Layer 10 of a small transformer language model trained on English Wikipedia (13 layers, counted from 0, width 128).
Take only the direct path to the model's output, skipping the later layers: a vector added to the residual stream pushes a token's score in proportion to its dot product with that token's output vector.

Output vectors of the tokens that the questions are about. A number n stands for n times 0.0076.
" is": 2 34 -9 -1 9 -14 -1 -17 0 -13 -21 -20 25 -22 65 -17 32 24 -30 4 -25 -21 10 16 36 10 -5 17 -33 -2 7 -50 -7 -6 -1 29 44 4 18 44 -24 2 -3 -30 -4 -15 -67 6 -63 -8 83 -13 3 11 8 3 21 -4 -67 22 -19 61 26 24 10 -23 36 -22 46 -13 12 -23 13 -54 -16 17 10 -40 -17 5 29 5 -25 -49 15 -32 -10 -5 -58 18 18 20 -3 30 17 0 40 16 -24 58 -27 15 12 8 -14 -31 -2 -15 -26 17 19 -1 14 23 -33 -48 -10 25 24 47 13 -44 -14 4 -24 30 -12 -14
" un": 1 23 -7 -8 -13 9 22 9 40 -16 -21 17 18 -2 -3 -49 2 40 25 16 -50 27 49 3 -7 31 -12 3 3 -6 11 -17 -20 59 -5 33 17 -42 -26 17 20 -31 -25 -31 39 -5 -2 38 40 -19 6 -29 12 -64 -1 -7 -26 -8 -40 -5 7 9 10 -25 -25 1 -13 -39 1 -3 -29 5 -26 -54 3 25 -32 -11 -22 8 -31 -9 -10 -18 9 4 -22 34 -13 21 17 14 -6 -16 29 -12 42 20 -14 63 -60 11 23 -34 -4 36 -47 23 -20 2 4 1 31 21 28 -20 -14 -20 47 -16 16 24 47 34 33 -5 -51 -15
" to": -11 15 3 -50 -18 -14 -37 -14 22 -6 -4 5 7 -38 0 -17 35 18 -31 -23 2 11 58 -16 24 15 -1 20 -12 -8 17 -26 0 20 -4 -4 3 52 22 60 6 20 -51 -32 10 -5 -47 3 24 24 -8 31 19 -3 37 -2 31 5 -59 -14 -51 -15 -15 -3 -21 6 7 -15 38 11 -39 3 -1 -67 -33 17 -14 20 -38 5 -11 6 35 -52 29 39 -26 49 13 28 4 6 27 -24 28 33 -21 17 -22 -7 13 13 27 -21 -14 27 -15 -29 -3 2 -14 -22 8 -3 -33 4 -14 39 -33 8 34 20 -1 37 -46 -27 -2 34
" gr": 31 21 0 0 -1 32 37 -18 1 18 6 -16 0 19 34 -15 31 12 27 -2 -24 -39 36 4 -14 14 -49 20 -66 5 -10 47 -16 12 4 -17 -5 -37 -5 4 -22 19 -8 15 48 -7 32 26 -83 -2 13 29 44 -40 -7 11 -7 -34 -94 -6 -8 -13 -5 10 11 -27 26 23 -1 8 20 -31 -18 -30 16 -14 -28 -24 5 9 18 34 -18 -32 -9 -23 -41 38 -38 -14 19 9 19 -15 13 -9 -6 23 -8 -44 -33 23 16 34 14 -20 6 27 -45 32 -36 13 5 42 9 -47 -21 -21 -18 43 41 0 24 68 7 -1 -27 8
"K": -22 26 66 65 -1 -8 22 -5 -42 13 54 -1 -32 17 33 25 9 -2 68 -26 -7 -10 18 -21 22 5 -31 -13 19 3 23 15 -53 40 14 -22 0 -17 -11 -31 20 14 -5 -19 -45 -3 33 1 12 -16 -19 7 20 14 -54 6 -37 27 -23 -36 -23 -21 59 -76 10 -6 -8 -2 62 -1 -28 9 -3 -35 -45 18 36 24 -2 -17 41 19 -11 -14 -25 -24 -10 22 1 23 -7 -1 -9 -18 -44 -29 44 24 15 -6 -7 -5 -57 -9 2 -38 -20 11 -35 37 15 62 17 -32 -31 9 6 -31 -3 7 -36 2 -3 46 -1 15 40 -5
"er": 25 0 7 27 31 2 -19 -11 32 5 15 47 -63 -3 -46 4 23 -83 81 58 -15 -30 9 31 35 36 -10 -39 6 32 -4 -66 15 -41 -6 61 18 31 -1 35 -6 22 -23 34 -24 41 -32 -6 -63 54 21 -18 -18 -39 13 10 29 -41 13 22 -11 -11 11 -8 9 -27 -51 -26 -13 -11 -11 17 73 57 1 -8 -10 37 13 -19 0 -22 7 -17 -29 35 -49 8 -5 -14 -14 -19 17 -34 -38 -2 -21 -6 -36 14 -18 35 23 -39 -24 24 -13 -8 65 24 -8 21 -2 40 7 1 -6 -59 25 -31 25 -12 -48 -6 27 -13 -3 -32
"ang": 2 28 69 -7 -18 -17 -30 -15 -13 21 28 -1 -23 -28 1 -15 -4 24 31 42 -17 -35 59 -7 2 13 51 -33 28 -21 -22 -22 -49 14 -19 -23 -35 -40 43 37 75 35 -23 -26 29 -18 14 -6 -32 -16 -18 -44 -27 -21 -44 -32 -42 -19 -18 -3 8 10 45 14 24 -22 37 25 2 -33 -48 2 -10 7 18 -20 6 9 -50 -11 -38 -7 4 -28 44 -3 -32 -32 36 14 68 -21 9 6 38 -7 28 59 4 45 -38 -67 -49 -18 -4 -17 17 -55 24 61 -11 61 12 -28 13 -16 -9 15 1 -2 26 -12 17 -21 57 66 13 3
" Q": -1 7 21 18 -2 -2 10 1 9 36 29 1 19 -9 -20 -4 -6 45 11 15 7 -18 -25 25 -22 -1 20 -13 -30 -3 -20 22 -15 9 13 -19 -13 -26 0 -35 24 -3 -24 -18 32 4 42 22 1 20 12 -1 8 12 -52 -26 -38 8 -14 -28 -12 -12 -11 -14 -5 15 48 29 -8 23 6 -55 -3 -55 -18 2 15 -12 38 -39 20 36 16 -9 -1 -46 -29 17 35 -9 31 -38 -12 -35 48 -7 -1 26 -5 29 -44 18 -25 7 43 -9 -13 -9 18 -5 -1 1 14 25 -4 -30 13 4 -15 5 -38 -8 2 0 32 31 -15 -9
"om": 20 -24 44 16 -28 -80 -7 46 6 -19 -36 30 -63 -8 12 -29 3 29 56 -9 -23 -60 -21 -19 10 22 7 5 36 46 13 -35 43 14 32 22 18 0 -19 66 5 -10 16 -22 3 33 -10 1 -56 -20 39 -35 -4 -5 -19 -15 37 -26 -11 -18 -9 11 -3 49 -19 -50 68 -35 -33 -10 3 -2 -2 27 58 7 33 34 -10 -38 -27 23 -32 -22 -2 -8 -37 -25 67 3 -14 -31 -1 9 61 4 17 -38 -42 -23 3 -21 -58 36 -31 -14 22 -18 4 -53 41 29 22 23 -29 -16 -9 -1 -24 46 62 24 -4 -3 6 -9 -34 50

Output weights of attention head 1. The head adds the sum of these rows, row i times number i of z. A number n stands for n times 0.0036.
o0: 10 1 4 58 1 22 -10 4 28 -18 -3 -46 -33 19 32 14 3 -21 -11 -17 24 -32 -12 4 33 -11 20 -10 -46 3 2 50 -11 46 -42 16 -3 -44 58 35 5 -12 2 -12 -28 -13 7 -3 -22 27 20 -48 -9 -53 10 -10 -48 1 24 -14 63 5 -39 -11 -14 21 52 2 1 9 12 -36 -32 7 40 -15 -6 -42 -34 -37 -11 47 16 14 -27 6 22 35 50 0 12 -17 46 -16 36 16 -37 -29 -3 -11 -34 10 -38 15 4 -1 -81 10 11 10 -19 38 9 -3 -7 21 -6 4 1 -8 9 38 6 -31 -35 11 24 1
o1: 46 53 5 -35 11 -27 -48 24 -51 6 -5 17 -29 -3 -31 -2 6 23 -15 -4 -18 4 -2 45 -4 0 4 -21 9 -29 -19 0 -17 -19 -14 -19 9 -36 18 -33 -4 -30 1 14 -21 4 58 -22 0 -30 -18 -16 40 -16 -41 -26 6 -54 11 11 7 -40 60 12 35 -33 29 -32 -25 26 7 28 -13 29 52 -3 31 -11 42 17 7 49 1 -17 -42 -21 -44 -28 26 22 20 -20 7 -12 -41 -43 -9 20 -52 0 21 19 -26 -2 12 -1 31 -27 13 12 35 27 23 11 -4 52 -20 33 -16 -17 20 29 -3 -8 33 22 26 5
o2: -15 -30 -7 36 -36 -3 34 13 7 13 13 -1 -26 -23 13 -14 -27 0 -50 3 -21 65 -6 11 -54 -24 -18 -20 -72 -53 32 21 3 -30 4 -32 -21 4 33 44 34 -15 17 66 9 -3 -43 12 0 1 -5 38 23 16 -22 -42 0 0 -1 30 14 -41 -14 10 15 10 -51 52 -12 0 -2 -24 42 -13 -14 1 -10 27 19 -26 21 20 -29 -70 -13 2 23 14 20 24 -13 7 25 -36 47 31 5 24 -13 14 -41 -5 43 -30 63 -1 21 53 -13 -30 15 -22 0 42 -4 19 -15 21 -15 -1 45 -18 -1 -32 -10 31 -28 -48
o3: -9 -34 0 -14 -23 -13 -3 16 14 -31 15 -27 2 20 -4 -54 -12 -1 18 14 -23 -55 -18 34 6 20 8 17 -1 45 -16 69 10 0 8 3 25 -14 -23 37 11 -33 -15 21 -27 -54 -37 18 -26 15 -19 -35 -16 -31 -13 10 40 32 24 -1 45 -14 36 -3 18 19 -2 38 49 10 -22 -24 27 13 39 -8 -39 6 -5 15 14 15 41 0 1 -6 -25 -16 -15 -22 36 -11 -30 14 1 -19 45 -30 -25 24 -30 4 21 75 35 -59 25 -30 34 10 -21 -34 -32 16 -65 36 -25 4 24 -4 -31 10 18 3 3 -8 -2 -46
o4: 16 -9 2 -43 12 17 11 -13 31 -19 2 -27 11 -22 9 -7 -45 -26 47 -10 -29 -34 -18 -17 -25 37 13 21 -63 5 2 9 -16 17 19 36 -35 2 12 -23 9 5 -12 -33 -3 35 -14 39 -23 28 -34 13 1 45 3 3 9 12 13 -12 23 -17 -26 13 29 33 -35 -23 -5 28 -44 -33 -23 5 -2 44 -8 -13 23 -10 -53 14 5 13 -7 29 -31 16 -14 9 43 37 -10 8 36 -28 39 28 -3 3 -36 1 -12 -5 42 8 19 -6 23 19 -4 -10 -19 -12 70 -21 -9 -18 16 -3 1 -1 -4 -27 -18 13 -47 12
o5: 34 -4 4 12 -46 29 -26 2 26 -32 -39 -44 -21 -22 22 26 39 -34 -29 -24 -11 8 18 33 -47 21 -14 -7 25 2 8 -14 -22 -13 28 -4 -39 27 12 9 -29 48 19 14 9 -1 9 -14 -22 26 -36 -19 -15 3 23 26 4 43 12 21 38 5 -19 57 1 -31 -11 26 -8 -30 18 10 6 -5 -11 -24 23 28 -56 -8 34 -17 13 40 24 26 -39 10 -10 -13 31 11 -9 -21 -68 -4 -42 -40 -7 -23 67 -33 -13 54 1 -2 2 37 16 -45 -2 -1 -2 16 18 19 -33 28 -19 -14 -48 23 -4 -13 -9 15 5 15
o6: -58 -17 -3 17 8 -8 -22 -29 -8 8 -5 -30 -13 -9 -26 22 16 20 2 -17 13 -9 -8 1 -15 -23 -30 -33 2 -33 36 -3 -38 4 -3 36 8 21 7 -11 -5 -9 5 -68 -1 -32 5 -5 62 72 -24 -4 -12 34 2 9 -41 38 7 -39 11 27 57 17 6 -8 17 49 21 2 -19 23 -29 6 -19 10 15 -5 -24 -23 40 6 -20 -25 27 -20 -5 -26 15 22 -7 -15 -20 -16 63 -19 20 -8 48 2 5 17 -3 -18 4 -23 26 -46 -2 5 -28 -8 27 28 -10 23 22 0 28 -23 -40 49 -14 -1 49 18 -11 -35
o7: -1 11 -7 -2 6 24 -43 3 16 -36 -5 13 35 18 -26 34 -24 -39 -39 13 10 15 16 12 -22 -23 7 -26 -9 16 -33 14 -14 3 -14 -25 -3 10 30 1 -39 -16 17 -20 -30 -17 36 7 -31 11 6 -4 -32 -23 37 54 54 37 47 -47 4 11 -26 -51 27 -50 0 -7 -4 -28 -44 50 47 -21 -27 -38 5 -16 -10 -42 -42 10 19 -6 0 -15 16 -56 22 -22 -19 26 -12 5 13 32 52 43 -3 9 -9 30 -11 11 -6 -7 21 -3 23 36 54 12 28 31 -20 -58 -34 33 21 -46 34 25 13 10 -59 14 10 24
o8: -2 -25 -25 4 -10 -24 23 53 20 -52 -43 -33 -4 10 18 33 13 29 -17 -11 51 9 25 -35 16 1 -17 -37 -56 17 -8 -45 -4 21 -15 54 -32 37 -36 -10 23 -15 -14 -4 -50 4 1 8 12 -21 -3 23 -6 -5 10 6 57 -9 13 -2 51 45 16 4 21 20 -11 44 -21 21 -14 37 0 -11 10 3 -20 35 -22 20 -16 22 2 3 -52 -5 21 -11 0 -22 -5 -6 72 -2 -20 -13 -4 38 -46 1 29 -9 32 6 -40 24 62 8 -43 -8 -45 -12 -18 -6 -15 28 -4 3 -77 33 -55 0 -32 29 20 -18 -14 14
o9: -33 -7 40 23 -8 -17 4 64 40 26 -8 26 -34 -1 24 -11 -23 -12 42 -52 -31 -7 33 -7 20 -37 18 6 42 -19 19 16 -40 51 21 8 -23 3 -5 49 20 12 33 35 -15 1 -8 -18 4 -23 46 4 -20 20 -25 1 -4 -5 25 -30 -28 -22 21 35 34 -4 -24 -17 -32 -34 -49 -64 18 -7 3 27 1 -2 21 -26 -36 9 3 14 16 15 -80 -4 -14 -19 25 -36 18 -4 4 54 -11 -23 -12 23 20 10 -6 -51 13 7 39 -5 -8 50 -2 -42 12 -10 -54 8 41 51 -18 -30 -20 23 -30 14 -31 -11 -48 31
o10: -17 -23 -17 8 29 -1 -20 4 -16 34 -5 57 28 -7 -34 13 -19 -6 6 -40 -59 -3 42 -8 39 33 1 19 23 0 16 24 -31 1 -18 56 -45 23 -36 49 -3 -21 2 -7 35 -41 39 -10 2 -19 -26 30 -28 -2 -1 -15 12 13 5 25 10 -33 5 23 -13 25 -4 -5 0 -32 -11 19 23 32 2 -19 9 -38 -1 -22 8 11 -43 43 10 -9 21 -3 22 -23 17 57 -9 18 23 4 -38 -22 -1 -13 13 -23 7 -12 -19 -17 26 -19 -3 35 -19 4 -14 -10 65 11 -15 3 -9 -14 11 6 6 -20 12 -57 -29 -52
o11: 43 35 6 -17 20 -20 -29 -12 19 0 -27 5 32 -26 7 51 -2 -1 -35 17 11 -7 22 31 4 -30 59 -13 -39 -10 4 -32 26 -2 59 23 -12 28 -22 -3 27 -8 -14 21 -8 -41 -6 11 -28 -11 11 -6 23 9 -3 -57 6 53 28 -6 -9 39 17 -17 -59 45 54 46 -3 -45 49 -24 4 -7 -30 22 -11 1 32 -4 -7 -26 -22 9 -12 11 -1 22 23 3 -1 -6 -26 33 18 4 -36 -31 -35 26 14 -31 36 -9 -10 -19 -56 -41 -2 -5 32 -14 16 -54 -25 -19 -1 -12 -63 -17 6 61 10 21 10 14 -39 -10
o12: 18 -62 30 39 -16 -29 26 -33 18 -8 45 35 -31 29 -10 -16 4 2 13 46 -7 24 3 4 -2 -41 23 45 -11 32 -28 -24 11 2 1 16 -34 3 5 27 -1 21 -6 -25 -22 52 12 -16 32 -17 27 -64 -34 16 -4 30 20 -32 21 -8 -42 -53 0 35 -56 12 -13 14 -21 -10 -18 -37 13 9 -39 -8 44 34 34 -29 26 -4 0 5 -28 9 49 3 -4 1 -50 1 12 40 -15 -19 16 -24 14 17 -13 17 -47 -28 1 1 5 21 55 4 16 -28 -19 28 -10 41 5 -13 1 -9 -24 -5 -3 -43 -3 8 9 -36
o13: -66 -18 24 -16 26 -39 9 -39 -7 -30 60 12 -23 32 45 43 -24 -15 8 -14 9 -32 10 -18 36 48 17 -20 16 40 21 -6 -28 -13 16 -39 16 5 -5 -49 2 12 -29 47 2 47 -33 -1 9 -26 18 30 -25 19 3 -37 -16 55 16 43 -4 6 17 -31 45 -32 -26 -5 8 11 5 7 -30 -17 -29 24 47 -11 -3 19 14 21 -25 11 -31 12 -30 -21 28 -14 1 -8 -11 -11 45 15 -69 -9 8 -49 7 -32 -42 -8 12 -37 17 12 31 -11 19 1 15 12 5 16 -15 -44 8 -14 1 11 -27 26 -21 33 14 0
o14: 15 -32 19 -30 3 0 27 11 -20 1 30 -14 -22 -54 33 1 28 -34 -28 -5 -57 25 -29 4 5 -42 -27 8 9 3 -1 -3 21 33 27 39 9 -7 7 -53 -42 -5 1 30 3 -43 2 36 7 3 6 -5 -30 -14 52 -4 -24 -8 0 -66 36 15 10 10 -56 14 -26 -19 11 -16 43 -53 -26 -34 -2 -27 20 25 28 24 -5 10 -4 0 9 -21 -17 -40 47 27 -4 31 36 1 -21 34 34 -1 13 1 25 -28 -15 -13 -20 13 25 -22 1 22 37 32 31 -2 16 63 37 -23 -42 11 15 -30 5 50 -41 -53 15 -13
o15: 23 -20 -2 23 30 -42 16 -9 -26 0 -9 -30 32 -5 40 13 14 -45 -32 55 -49 -4 -29 -16 17 42 13 -17 20 -35 59 -1 21 25 25 13 28 -5 31 15 17 -13 -5 -14 19 4 23 -19 14 -52 -8 -27 -15 -8 -20 7 -23 -4 9 -13 -2 -7 -8 3 52 -1 -25 -12 52 23 -7 0 8 16 0 -6 7 21 -29 -55 -10 10 -35 -8 12 29 -21 -5 7 4 11 11 55 41 -18 -11 21 15 -78 -7 22 36 -4 -51 19 19 -35 -4 23 8 -24 33 -21 -42 -31 -18 -52 10 33 -19 -21 2 10 33 64 -28 -12 -39
o16: 7 -43 18 -9 5 35 -26 -20 36 1 36 9 -31 -39 -24 12 33 7 -3 30 0 10 3 24 34 -53 26 5 9 -35 51 9 18 13 -33 -1 -6 -14 21 -17 37 -1 -4 3 44 -11 -9 -15 2 7 -11 -25 -27 -30 -20 -41 70 47 24 -3 28 33 -4 -11 6 14 -33 -17 18 0 -42 12 -11 26 -31 2 -54 -3 -4 -8 -7 15 -30 15 -21 -2 -2 1 -52 75 30 0 10 -85 -23 3 5 -9 57 9 2 36 -41 8 17 43 40 -27 51 -8 -14 -5 -8 -70 1 3 -3 -23 -16 -26 25 -13 7 -4 13 18 -11 -33
o17: -2 47 -26 15 79 34 18 49 -12 -24 14 10 0 27 -2 6 3 -10 -10 -45 0 32 -23 -53 -18 -45 -65 -13 16 16 20 8 22 -15 -7 62 7 -28 -11 -24 -8 5 -7 17 23 27 -20 25 -4 -9 -16 -11 -4 -62 25 -34 34 -5 -33 -1 24 -12 -53 33 -5 -29 40 -23 13 47 -27 31 -25 26 4 0 31 0 21 -14 77 0 24 -44 -6 34 25 -11 -13 -23 21 -2 -8 11 29 7 -10 -72 2 14 -56 -30 -2 -66 7 30 -4 2 21 -16 12 -33 23 -10 -29 3 -30 16 -25 -36 6 39 14 29 17 2 -18 7
o18: 15 35 6 -18 49 1 -16 31 -8 -19 2 -68 -8 27 -2 -1 -7 -7 -26 22 -36 -32 3 -2 18 43 -22 -35 2 -3 47 16 8 40 -37 27 29 22 28 3 0 18 -16 18 -49 2 19 -5 14 9 17 29 23 10 12 6 5 -19 -11 -15 -59 -14 -32 -6 -27 10 10 0 17 24 19 11 43 -25 20 31 5 -2 -31 33 -12 10 -37 -10 -4 -5 -58 51 -1 11 -45 22 -50 -30 -24 9 -21 -11 36 -3 -29 -4 4 -9 -41 -8 20 -14 19 40 38 -38 -22 32 7 12 -2 22 10 -16 7 -72 -14 -18 -34 34 4 18
o19: -11 45 24 -2 -6 32 14 25 -50 -19 -1 -9 -47 41 22 -9 5 14 -23 6 28 -31 47 -94 -56 9 3 44 -6 -29 27 18 -23 3 -4 -4 -1 19 -16 24 -14 -30 34 16 13 -34 32 7 -8 -33 -32 -22 31 -9 -15 -45 23 7 40 7 -46 1 9 10 -9 28 -18 11 -15 -33 8 4 -35 15 10 -38 27 54 -28 -3 -28 -20 7 -23 12 14 8 0 -30 17 19 22 3 -5 29 11 17 2 9 -18 0 -27 -41 -2 -7 -27 18 24 28 35 -19 11 -22 2 -6 -35 7 1 -56 48 0 26 -7 -36 17 -8 94 3
o20: 37 -9 27 1 7 40 6 -10 8 16 -12 -29 29 0 -29 -36 -37 4 4 -5 21 5 -10 -19 8 -5 -10 -22 45 -12 -5 32 33 -10 29 12 -48 -44 -11 -43 4 5 -10 20 4 -17 4 -7 -53 16 1 6 5 -14 4 -20 11 37 2 10 -32 -34 42 5 -20 6 53 -9 -11 43 -14 -33 14 -34 -46 -6 -13 17 7 -28 5 37 9 27 38 6 -2 30 3 -4 -27 -39 43 4 0 36 -13 3 20 -43 19 18 -15 24 11 -46 -6 -9 0 -6 -6 -20 57 41 20 -44 -14 28 -8 16 -20 -85 -12 -5 38 19 18 -16
o21: 7 9 5 12 -21 37 2 -70 -23 -13 -27 36 -20 -18 9 59 -2 2 17 30 -23 22 7 44 -17 -7 -24 13 44 3 -29 41 5 3 13 -6 1 -9 -30 -8 47 -8 2 4 -15 15 42 15 -17 -45 22 45 -19 -18 -16 40 -5 30 36 -19 4 -42 -44 4 -34 -3 -56 -29 59 27 -21 6 20 -8 0 26 -1 44 -45 4 0 -9 14 4 -37 -31 28 59 4 6 -24 -56 -9 -33 11 -20 -4 34 16 -2 -33 -19 49 -29 -34 7 17 -42 -6 -23 -43 28 30 -30 18 27 8 2 -45 21 3 69 9 -24 -11 -9 -7 -2
o22: -7 59 16 -10 22 -4 9 -27 3 26 11 -16 5 6 5 -29 0 -9 -17 -1 75 -13 -8 -16 -7 61 -43 16 -20 33 -22 22 -8 -39 -3 -17 6 17 24 -8 53 -18 5 22 11 -78 -8 -8 20 -31 -19 2 -69 2 1 -40 -40 18 -8 -23 12 -3 6 -16 -1 42 1 -18 -25 -3 -1 4 -9 44 8 34 1 6 -3 -5 28 -16 -21 -39 -28 -8 5 -14 -11 -7 17 17 20 82 -6 -15 27 37 38 -2 15 -15 -19 11 46 35 -29 -50 -32 1 5 -30 35 -45 19 25 3 30 -20 -37 -34 -42 1 -23 1 19 21 42
o23: -5 21 32 -6 -17 -28 -21 -53 5 26 0 -9 11 -31 7 -12 -39 23 -33 -24 12 -36 -22 -20 2 -23 18 8 3 -22 -39 31 33 19 11 6 10 -47 2 -27 -24 -18 28 -25 12 -28 15 9 22 12 -24 -6 27 42 -21 43 1 12 -2 14 -18 -35 -54 -1 32 66 57 40 -32 42 17 -14 1 48 -6 -23 29 9 -42 1 -52 34 26 28 -26 3 -6 -41 -22 34 12 8 -47 31 17 46 -20 3 6 26 -1 -62 -3 20 -36 8 51 8 7 -4 19 -17 -35 -45 1 30 22 3 3 32 21 16 -43 22 -7 9 -21 -30
o24: -20 -24 2 3 -40 10 48 47 -8 -15 -64 18 14 -16 -46 -19 -18 -21 17 18 20 -25 -15 -35 1 -15 -10 6 4 -32 -7 6 0 -6 23 17 4 18 46 -12 -57 -1 -19 41 21 -29 -48 -4 -65 19 16 -18 -10 -13 -23 32 -7 -31 0 -22 -28 10 29 2 33 -23 21 33 -31 19 -16 70 -16 11 -13 14 13 6 17 43 -6 -20 7 44 47 10 -53 52 20 53 -11 -28 -4 29 2 -11 2 -8 0 11 4 0 -20 17 -9 41 -5 26 23 10 -41 64 -10 2 -40 61 -29 -22 -54 -26 50 17 -4 2 -9 -1 -46 10
o25: 9 -44 -10 31 30 61 -28 14 -38 -3 0 23 -26 29 0 -22 -1 2 -25 1 -16 -36 26 -9 8 31 15 26 6 -13 23 6 6 7 -28 7 35 2 40 -14 -3 -25 -27 50 -21 -17 29 -6 0 -16 4 26 -47 18 35 29 16 9 -11 9 -13 17 -21 -2 -20 5 -1 1 -53 2 53 -63 -47 -37 -22 10 16 -12 54 -27 8 -4 4 14 -2 31 27 24 -8 18 5 -8 14 -85 17 -36 49 14 -27 -17 17 32 64 35 -16 -64 36 22 -46 -4 9 -37 28 -34 11 -17 -55 -2 -17 -18 15 36 -8 -42 -13 -7 -19 38
o26: 2 -22 34 -18 -27 -1 12 19 -21 19 -22 27 26 -3 3 43 8 35 -30 37 19 -59 -31 8 51 5 -63 40 -5 -48 -15 -4 18 -40 16 5 22 72 -11 21 -1 -17 -24 -19 4 31 3 -11 15 52 0 13 47 21 6 -2 -35 -27 1 14 26 -9 -24 -6 -11 -6 0 -22 -13 -25 23 -11 5 6 -20 -63 -5 -36 -9 -11 6 19 1 -18 -56 -14 -21 14 -7 -1 39 -2 21 14 39 -11 -17 4 12 14 22 10 7 -12 -11 -12 27 8 65 -54 -5 -15 29 9 -27 4 -41 8 -15 9 -36 -52 21 24 -13 28 -10 17
o27: 6 11 -16 -21 -20 14 6 34 34 19 -12 46 -11 52 16 -4 -13 -26 -4 13 -42 66 -21 -12 25 55 -16 5 -14 -5 -34 -40 46 -36 15 -21 -51 29 51 6 6 13 44 40 -19 -11 28 1 -2 49 14 -1 1 -18 -21 6 -44 1 41 -23 -20 13 41 0 34 16 5 8 7 1 3 -60 -17 -6 -30 6 -24 -18 13 2 -11 2 29 -55 13 6 30 19 -17 -13 23 7 -43 -27 0 6 -37 3 20 -59 -3 -4 -13 27 -81 10 -1 -35 19 25 11 19 -27 -8 -29 18 23 -60 -12 62 -25 -6 -28 28 19 -3 -13 -17
o28: -8 -22 -33 8 -9 -8 -7 11 19 23 22 -15 1 29 12 -19 70 -3 2 17 18 -24 14 -18 -6 -35 28 13 -44 -30 27 24 0 -1 -35 -10 -45 -30 -21 14 7 -35 -42 4 39 27 35 -3 -53 -14 -10 -27 -14 46 43 0 -16 5 13 -51 4 -4 -17 27 40 10 -9 -28 31 -9 21 65 20 -4 -5 17 33 -6 31 61 8 -1 -9 -8 -30 -6 -12 -5 6 -28 -8 -15 -20 -16 14 45 -31 11 -4 -54 -2 6 -42 26 -4 15 -32 -14 -38 -52 15 -69 31 41 -23 29 42 32 32 39 21 3 13 -23 6 8 -58 2
o29: -18 -9 16 17 49 18 22 -4 10 -3 16 9 29 35 21 7 29 -8 5 35 7 36 -13 47 12 -18 -18 -17 -41 -28 3 14 -35 -7 10 8 -25 -48 15 -49 -13 -31 4 -28 -21 -25 -11 21 54 24 4 10 28 25 4 -1 -79 53 21 20 -4 19 -28 -15 5 -18 -1 3 21 -89 -41 44 -15 -10 31 -2 -32 -17 -3 15 -13 -6 27 40 13 -34 -5 42 1 -9 0 16 -15 5 -31 -20 -8 -44 -20 -31 -11 -1 28 -4 3 40 16 6 -19 33 -1 17 -38 -25 -11 -11 -39 13 -16 -2 15 -12 -8 -11 1 45 34 -1
o30: 0 33 -36 -27 16 -75 22 2 58 -33 4 -5 -14 -15 0 -20 7 -3 -10 -1 13 -28 21 -13 52 54 3 1 2 17 25 26 -6 -3 7 13 13 -15 35 -26 -29 -11 8 -44 37 7 -18 20 -7 -33 44 21 3 -38 9 51 -24 -4 -3 -2 -18 27 39 55 -19 6 -43 -10 5 -57 -7 10 -4 2 -6 22 6 33 35 -12 -2 -5 -28 -19 -1 -19 17 30 -21 13 -24 -21 27 13 -3 28 -39 -24 24 25 -8 -16 34 35 13 29 -10 -33 -29 -50 12 -13 -7 21 -23 -23 -84 20 13 43 49 20 -64 5 -28 -3 -1 -16
o31: -9 57 -9 16 11 5 5 -30 9 -15 14 -39 40 15 -19 40 -7 -37 54 -29 -1 -5 18 -5 27 -13 2 0 -2 -27 -12 0 41 -44 -2 39 -30 34 24 13 -19 37 16 -13 15 -20 -23 -19 -16 -54 -29 -10 18 13 14 21 22 -25 18 -11 -4 3 23 11 4 45 9 -9 19 -19 -38 -48 0 -81 16 -12 -48 -33 19 2 48 -11 -19 21 -85 -9 -39 -17 -1 41 16 4 -22 -8 -18 56 35 -2 -14 -30 2 22 -36 -20 14 -30 14 57 -21 -13 -16 20 12 -22 -40 22 -12 -8 17 29 18 4 13 11 24 34 37 -2

Each question shows a token from some text and the vector z that the head gathered there. A number n stands for n times 0.048.

"ed": -2 8 -3 0 4 1 1 2 2 -1 -1 3 9 -7 -3 2 -4 -5 -4 -5 4 -5 -3 6 6 3 -6 -4 -2 2 1 -7
Which of these tokens does it push up most? "om"

" s": -10 6 -2 -5 4 2 5 7 6 0 -6 2 9 -9 -7 7 1 -1 4 -11 5 -9 -7 -1 3 3 -2 5 1 -3 5 -3
Which of these tokens does it push up most? "er"

" P": -4 5 -2 4 6 5 5 3 5 -2 -2 0 7 -7 1 5 -6 1 -3 -7 6 -4 -4 7 3 -1 -2 -2 -4 2 1 -4
Which of these tokens does it push up most? "om"

"ing": -5 5 -6 -3 2 3 6 10 8 -1 -4 0 6 -7 8 4 -4 2 4 -3 6 -4 0 8 -3 6 2 2 -1 -4 9 0
Which of these tokens does it push down most? "ang"

" for": -3 8 -6 3 2 5 5 5 8 0 -4 0 10 -6 7 0 -5 -1 0 -1 6 -3 0 8 -2 3 0 -2 1 -8 6 0
Which of these tokens does it push down most? " un"

"p": -11 7 2 2 5 6 9 2 1 0 -5 -1 0 -12 -1 3 0 -6 -4 -4 5 -3 -3 6 2 1 -5 -4 -2 -1 0 -6
Which three tokens does it push up most, strongest first? "ang", " Q", " un"

"y": -4 7 -5 2 2 6 6 6 8 -2 -4 1 10 -6 8 1 -7 -1 0 -1 6 -5 0 9 -3 2 2 -2 0 -7 5 1
Which of these tokens does it push down most? " un"

" was": -3 5 0 -5 1 4 6 5 7 -1 -3 -4 7 -4 4 2 -2 1 -3 -7 3 -8 1 4 -2 2 2 -2 -1 0 2 1
Which of these tokens does it push up most? " is"

"erm": 4 74 -16 -32 1 -70 6 45 14 -75 28 1 -6 -57 -69 33 -20 -39 13 -37 -3 2 54 -17 -3 20 -41 -13 -61 8 -8 12
Which of these tokens does it push down most? "om"

".": -2 10 -7 -5 -1 3 21 6 3 -2 2 -5 10 -3 1 11 -5 -9 -4 -6 7 -4 5 6 -2 3 -4 5 -3 6 5 3
Which of these tokens does it push up most? "K"

" a": -6 3 0 1 6 9 11 2 3 0 -1 -3 1 -9 -4 3 0 -6 -5 -2 10 -1 1 6 2 -1 -6 0 2 0 5 -4
Which of these tokens does it push up most? "ang"

",": -4 8 -5 2 2 6 5 6 7 -2 -5 0 11 -6 7 -1 -6 -1 0 -1 7 -4 0 8 -1 4 0 -1 1 -7 7 0
Which of these tokens does it push down most? " un"

"er": -3 3 1 -4 -1 0 10 8 8 1 2 -3 17 -7 -6 6 -1 -3 4 -11 2 -8 -7 4 9 3 1 5 -2 -5 -2 -2
Which of these tokens does it push up most? "er"

" kn": -12 6 -8 -26 -4 -5 18 3 17 -4 2 -1 4 -3 -3 4 -6 -1 -2 5 12 5 3 10 2 22 7 -3 -5 -1 16 -12
Which of these tokens does it push up most? " to"

" the": -4 -8 7 -29 1 9 -6 8 6 -8 -9 -11 9 -1 1 1 3 4 1 -7 -8 -34 0 4 20 26 -2 9 -2 15 9 3
Which of these tokens does it push down most? "ang"